Layer 3 of a small transformer language model trained on English Wikipedia (11 layers, counted from 0, width 96).
A neuron adds its activation times its output weights to the MLP's output. To switch it off is to set its activation to zero at one token and run the rest of the model.

Output weights of the MLP neurons that the questions are about. A number n stands for n times 0.00066.
n7: 86 168 -83 -54 -21 313 -16 86 170 -43 96 -138 208 -153 -191 -160 -152 -85 -276 -171 -62 -65 -15 -111 88 68 -27 64 245 -64 28 8 -112 -161 -82 -180 -31 -268 55 -154 199 -229 -132 97 52 -109 -36 -112 130 165 -91 -105 -90 63 83 -114 27 -333 -93 -113 22 19 28 -88 36 -181 48 47 -168 -93 9 -29 -45 -266 -8 38 -21 120 83 25 -132 86 94 -85 -113 -57 42 -121 -84 -178 125 104 -18 -35 -34 -206
n18: -116 22 109 62 72 107 35 240 89 59 -78 -18 -83 34 14 6 24 -66 -168 -37 -175 -66 116 -8 79 -41 -141 53 20 -27 -131 -7 -96 -163 93 40 108 176 -75 -241 75 -185 101 -186 116 -225 -3 -23 92 68 -287 109 -61 -89 -92 -244 108 -44 -49 -95 -205 98 -116 -18 157 41 -129 4 -44 330 -135 157 41 -478 32 99 12 18 80 12 -25 -3 120 169 -12 -21 -17 -127 -80 -177 143 149 179 216 -81 -85
n21: -114 -236 -104 75 57 -111 -73 -32 -214 -132 -7 198 228 -35 29 -91 -80 -66 88 98 183 -134 -127 16 -189 168 37 120 83 -31 79 -4 -101 177 -27 62 192 249 121 -118 44 62 -89 -145 117 -85 22 88 -86 79 25 229 131 32 185 -26 -89 35 9 -74 -102 -79 -115 206 100 -6 -9 165 119 59 76 169 30 73 109 -117 -183 -147 35 -64 -191 -189 175 -167 68 -23 -80 42 63 -23 -83 -27 27 -62 157 -64
n29: 140 -63 14 -68 106 68 -117 6 -37 75 -91 241 -170 56 -132 60 107 27 -11 -2 -8 40 -37 -81 56 -60 -105 -269 138 -94 -134 22 -66 218 -47 -24 131 -14 -160 -98 -41 -129 20 145 -10 -182 -234 37 -108 -182 -98 -11 -149 169 -19 -135 6 -7 171 51 -47 8 74 -74 240 47 48 -28 -175 35 187 -17 -118 -84 -11 -200 -255 -265 70 -121 64 61 150 122 -1 -16 -34 42 112 -81 51 110 -148 -275 25 70
n86: -128 -27 26 -34 -230 -32 -131 -69 -5 -40 -108 -110 -20 105 -4 -195 -65 76 -90 110 219 8 -9 66 238 63 2 -126 -129 -22 -7 -51 -30 -191 -121 -57 204 -87 -435 -39 68 3 84 -115 -351 37 4 -84 -115 11 110 -263 175 -66 127 87 -62 -129 -86 246 42 171 8 81 20 -22 72 12 -186 -155 -87 -14 28 -85 160 -46 -14 105 117 -19 -134 60 41 100 182 19 129 -100 42 77 2 -29 28 128 50 181
n98: -168 -48 57 -109 9 117 -67 180 85 -148 -281 188 -29 73 64 131 -282 87 -156 -182 -49 -160 -10 74 -229 2 -27 -62 -54 55 -313 -93 78 -50 192 164 -77 -54 -48 -204 -173 -85 99 -99 23 103 -30 -98 -79 24 72 66 -137 -84 100 -65 159 49 -61 -153 56 121 234 30 10 -103 105 -94 29 115 -106 190 -54 -44 -30 -49 -189 73 37 -93 -51 -160 3 -43 -52 -102 -97 -152 -13 342 372 18 157 -48 -198 26
n103: -273 112 -5 -81 37 81 27 -16 82 6 151 -78 -34 -163 -8 -45 86 122 -37 26 190 -109 -117 14 -103 143 25 -113 258 -196 -99 228 -91 -195 151 50 -4 91 21 -101 1 -181 -47 -233 -225 226 124 24 -123 -48 12 -43 -215 175 81 149 144 19 4 -178 207 83 216 190 -171 -44 88 -140 77 -94 24 91 -118 60 139 -48 -136 34 16 -43 114 33 -111 -75 135 6 70 45 90 51 101 -103 85 -56 41 130
n109: 151 -48 31 30 -9 -71 -134 3 -118 123 129 182 15 -159 -198 327 6 53 -27 -117 71 48 336 -50 -179 64 -10 86 -165 130 59 51 138 142 91 -218 -58 -117 47 -258 -89 -30 245 -40 86 166 166 98 2 151 68 -35 -20 50 70 -163 302 -163 -130 -114 -42 24 132 46 -89 -26 153 98 -20 -52 20 47 69 101 69 -150 11 93 -99 -192 131 -51 29 -144 17 -176 157 -21 -113 110 78 -158 -66 115 47 -112
n111: 85 -163 5 -84 127 167 14 -83 -99 -152 42 -212 148 -259 187 -3 -193 152 -1 23 306 -64 -150 -123 -52 -49 -83 37 -72 81 183 -69 84 -11 86 -27 -2 -133 -109 -149 -30 32 -107 138 -15 23 -148 107 114 8 -85 -82 -15 118 71 55 109 -472 -167 -15 153 -84 44 -28 -45 -154 -15 38 -107 -156 24 -9 116 -102 -35 -124 19 -33 15 -28 -178 106 240 -110 17 -110 -25 -9 -171 80 -148 6 -141 -77 135 122
n133: 159 -94 24 138 109 30 40 -169 -36 16 2 -114 -70 -113 -19 9 -255 281 -101 107 22 -68 -133 -64 56 180 112 -81 -142 28 130 -118 -76 2 358 -14 -26 71 108 -35 -19 173 -146 -52 187 128 114 127 -115 4 -118 47 -64 -314 -96 -154 -102 6 -20 49 -33 -25 -126 72 23 -88 192 74 54 84 -40 -75 -49 64 10 -12 61 -84 -111 42 -60 -3 74 -167 144 101 -288 217 -134 275 -126 -30 21 -34 -381 -32
n146: -14 -234 191 71 84 75 0 -170 46 116 -124 -99 -94 -70 0 -338 -33 40 -57 -46 102 43 -81 104 52 -116 130 -158 146 -152 -111 -55 -219 113 33 38 -146 -56 -51 46 -82 -154 -181 -162 -13 77 19 -61 72 130 -190 31 -128 -43 197 154 -34 137 -150 -222 207 43 -126 34 -89 -138 182 -44 29 -2 -60 37 -229 -77 -147 -70 145 49 -33 24 153 65 130 -211 84 -31 20 72 14 -110 -119 110 26 51 80 16
n165: -86 -12 -190 -36 34 19 188 181 -88 -35 -60 54 168 68 117 17 -99 150 -209 -33 -105 -66 165 12 240 121 -76 38 30 -5 -57 -17 -16 17 -66 -265 -22 55 -55 192 -141 84 -109 -140 -21 39 4 22 94 -169 34 94 -132 -256 -149 -158 -72 106 -101 -150 141 -124 50 -29 -110 90 128 -62 220 27 26 -95 84 38 -6 48 -162 -121 229 -37 140 157 172 84 11 25 84 -183 163 -190 -37 -61 247 -52 -88 31
n178: 242 71 171 20 -105 108 -140 -73 98 4 -135 -175 201 -107 -23 -63 -86 -75 -39 -37 -59 169 -124 48 23 85 0 -18 45 80 -289 84 230 83 57 42 -53 42 -59 98 130 -117 117 -292 -182 -78 -103 58 154 32 107 -34 -136 99 124 -180 -95 -32 -6 -28 66 -130 70 -193 186 -122 -98 -87 -24 77 -11 -231 44 57 -182 -82 -79 52 -153 -24 -71 -139 39 -2 -1 -18 -71 138 106 107 135 47 216 204 -83 61
n183: 46 70 -83 -153 -28 131 -89 117 -97 114 158 104 191 -8 -81 -149 176 -180 -47 183 103 160 -138 -96 -243 76 219 6 179 189 -81 -1 121 101 -143 -71 -146 -82 -71 78 109 -94 21 40 -54 -144 -63 30 139 69 -137 -114 128 -2 80 84 88 -154 -9 24 -127 211 51 109 -50 23 201 105 -272 18 -16 120 -168 138 60 -67 -161 -45 47 43 -118 -40 -192 9 -206 -161 -111 152 -126 -43 -128 98 -155 -231 -17 -126
n186: 28 -34 -68 119 -160 -292 94 187 12 -69 6 -159 5 -78 213 208 5 -42 -55 -51 -95 -65 -28 -67 13 125 11 -2 -111 -136 -10 49 -6 274 36 -72 -203 -35 79 5 196 -55 39 11 -29 -61 -58 -98 108 -22 -102 -90 -24 29 19 1 90 -158 177 69 -142 -31 86 148 -152 108 -163 15 198 0 71 5 -23 -18 66 -238 12 65 151 -83 -145 -16 7 87 -184 -304 -206 -91 53 -149 35 -75 -159 24 192 196
n191: 75 225 153 24 -50 -70 157 52 -119 8 -86 34 83 38 -70 167 219 1 150 252 -74 -60 -121 27 -235 38 -132 -195 -213 86 -142 50 3 33 -121 192 16 23 122 -89 245 -158 -106 -107 -54 15 26 270 5 125 -131 -16 -33 -48 133 -25 135 25 -238 -113 -190 84 44 -173 -54 51 63 -314 -243 -151 -167 -41 115 -53 -108 -7 38 -72 57 -89 53 -90 -22 -74 6 149 54 73 -58 -89 -116 -119 59 48 5 -147

Each question names a token from some text and the token that comes next. It shows the activations a of the neurons there, in the order above. A number n stands for n times 0.0089.

Then comes g, the gradient of the next token's log-probability with respect to the MLP's output, scaled to length 1. A neuron's effect is roughly proportional to its activation times (output weights . g). A number n stands for n times 0.00079.

"2", then "3"
a: 84 -17 12 99 -19 -19 -4 -3 351 14 -78 25 25 -16 54 -43
g: 116 -94 -27 -5 -111 -8 -127 190 -218 -225 -164 -57 38 -88 52 -103 -77 85 -13 313 130 30 -113 159 -6 267 -146 -46 -104 146 -175 -21 -10 180 -51 -57 203 157 99 80 49 -89 134 228 -12 35 121 -179 2 155 130 -183 73 113 53 7 90 -69 135 188 104 60 107 14 6 160 -238 -195 218 -225 -159 -1 188 28 58 14 -232 -129 -71 -119 -172 -17 -21 23 168 -216 -110 -26 -8 138 66 106 -150 -78 144 -160
Which two neurons, each switched off alone, lower its probability most, in order? n111, n146

" Shar", then "a"
a: 9 36 -4 2 4 -4 104 -1 2 -9 48 -44 5 0 30 4
g: -62 -106 -78 -102 247 -12 -6 -257 188 -8 22 -4 106 64 183 15 -38 -60 86 155 -98 -133 101 120 -14 -184 44 71 50 -189 -109 -236 -60 -84 -103 -57 -90 24 57 -80 -41 213 63 -179 -129 14 -83 11 259 -135 114 174 244 -95 101 48 -87 -152 -113 -102 50 92 -32 -209 193 167 -76 182 -3 206 66 -124 -294 -227 45 28 69 -224 62 3 -122 9 74 22 -202 14 204 -18 29 40 55 -185 139 -59 -328 118
Switching off which neuron hurts the next token most? n18

" determine", then " themselves"
a: -17 -12 -12 1 48 -39 40 -10 56 3 1 4 6 -143 2 -45
g: -208 -107 -14 85 100 -96 195 -240 18 10 2 -40 -154 -139 -119 41 -238 26 -97 73 187 210 205 66 -18 70 94 45 -41 -58 152 -146 -26 -218 54 79 243 -229 -273 -169 28 -70 25 12 -28 174 40 -126 26 -75 -84 177 -189 -50 -170 27 53 -32 -76 42 -97 189 132 132 22 7 -287 -128 41 196 84 -36 -45 -217 -53 286 -11 -21 338 102 65 -24 7 -49 179 50 -123 -26 47 -297 -91 -40 -10 0 78 -17
Which two neurons, each switched off alone, lower its probability most, in order? n183, n86

"plic", then "ation"
a: 25 7 -13 7 -1 -15 -14 79 -79 -6 364 20 5 5 0 178
g: -47 -53 249 -68 77 66 -30 238 94 -31 81 -23 -289 96 79 -15 27 124 -139 -61 -117 -220 -95 -287 -106 230 36 -44 253 -152 5 166 108 -89 -10 -1 -58 20 12 -67 0 65 74 -65 63 12 55 -48 359 8 -76 117 111 -123 -257 -76 171 94 -144 -71 2 -154 132 59 -50 9 -203 -42 101 96 -46 -192 43 -82 -196 -39 181 84 5 86 -4 -24 108 84 25 184 -85 129 164 -45 313 371 87 106 -56 -31
Switching off which neuron hurts the next token most? n146

"ion", then " "
a: -36 -1 -2 156 21 184 111 9 39 -8 16 13 7 0 -5 28
g: -127 69 -5 -37 -171 -111 -63 289 20 -41 108 38 -107 -42 130 51 27 207 -293 -1 77 43 44 197 64 45 -56 119 -60 -59 -291 -96 42 -3 230 -56 252 -161 -122 -43 27 -143 -114 66 100 -34 158 -35 32 121 186 -33 58 -19 95 -22 20 84 101 211 319 -205 -141 -29 163 -29 151 -149 169 212 4 148 78 -65 2 311 38 -21 -105 69 167 9 94 -181 265 -178 194 42 -66 18 -81 -16 61 -96 -189 71
Which neuron, switched off, raises the next token's probability most? n29

" National", then " Assembly"
a: 70 19 -1 -9 6 10 -6 -5 -8 15 147 -11 -22 -1 -138 0
g: 22 40 -204 -12 222 13 -206 -295 86 -9 62 105 245 0 -46 -63 -108 23 -38 148 87 -13 -10 -38 -218 3 280 -40 96 47 118 286 -53 -37 42 85 -230 42 -134 174 114 -75 252 16 77 -83 191 -14 -191 138 -95 63 -31 -58 52 -28 -86 -1 -54 -261 120 93 -2 57 140 40 -65 -42 -119 113 -148 -168 29 53 -4 66 5 169 258 -153 -85 -291 39 -288 -171 40 155 -3 -120 59 -124 -185 -81 193 -85 -54
Which two neurons, each switched off alone, lower its probability most, in order? n186, n146

"^{", then "U"
a: -23 -5 20 47 104 -17 48 13 -5 -15 6 -1 6 -1 -37 2
g: 119 115 -167 -237 -3 179 318 -126 -80 95 -3 30 -100 -252 -119 15 213 261 -39 122 89 42 -207 -142 58 -11 18 -136 75 119 241 -113 -84 127 -201 107 89 -115 -102 86 8 166 16 26 -235 123 -154 114 -120 -80 113 61 44 15 -39 131 51 140 182 -91 53 98 33 163 -411 93 91 -87 -92 37 -6 -28 43 -70 -349 7 136 112 60 -55 -201 -141 116 23 -138 15 -44 -65 96 145 15 -22 -68 -20 -61 -7
Switching off which neuron hurts the next token most? n86

"to", then "-"
a: -2 -10 0 -8 -15 -3 11 -35 -58 -15 8 -37 -17 -6 -22 11
g: -193 -180 -127 137 215 -243 169 68 -65 -29 13 -227 147 52 -37 -45 16 -57 291 3 57 -164 32 -37 117 156 122 -47 61 -111 57 -67 114 85 42 92 47 150 -30 168 -59 43 55 -35 33 -1 -122 43 205 31 342 84 -13 -179 -261 -149 -120 43 36 5 -144 62 87 167 102 283 202 77 63 38 -51 40 -154 136 91 -139 283 135 253 -154 125 171 65 120 50 -30 118 108 -166 -7 -82 72 -121 -138 163 26
Which neuron, switched off, raises the next token's probability most? n165

" ", then "clinic"
a: 35 -3 -1 53 -1 5 -1 -25 1 4 52 0 -1 23 154 1
g: -150 105 -216 1 97 -262 32 268 -309 -180 70 80 142 127 -20 -98 2 -102 -108 -230 38 -64 33 5 -27 63 105 82 -5 -32 -74 120 151 86 -83 178 136 51 -45 -129 118 16 194 16 -59 30 -134 -77 -254 -184 65 -108 -134 -58 -30 -160 -38 218 -170 47 -26 166 -67 -40 -75 -31 -105 75 -122 112 -153 -192 -126 -26 -121 -347 -214 -104 -188 40 131 192 -106 57 -35 22 -133 -80 235 33 -63 224 -124 -119 -22 -62
Which neuron, switched off, raises the next token's probability most? n146

"ack", then "ner"
a: -12 16 -3 3 -1 79 2 5 -98 -3 133 -35 2 -7 -26 6
g: -33 68 -35 223 -53 240 69 -81 307 142 114 199 -251 246 16 19 45 -30 -66 -189 -219 4 -27 17 -17 127 -83 15 -27 246 171 -38 51 19 20 -37 143 65 -114 -195 22 134 -74 51 -76 93 -90 76 78 -160 -34 117 -129 -13 57 277 -46 0 -32 7 -87 13 187 50 -92 -152 -38 64 53 40 -47 64 -179 153 261 -15 -151 243 214 192 -98 256 223 -66 120 -87 119 68 136 -20 215 151 96 -96 -142 -124
Which two neurons, each switched off alone, lower its probability most, in order? n98, n111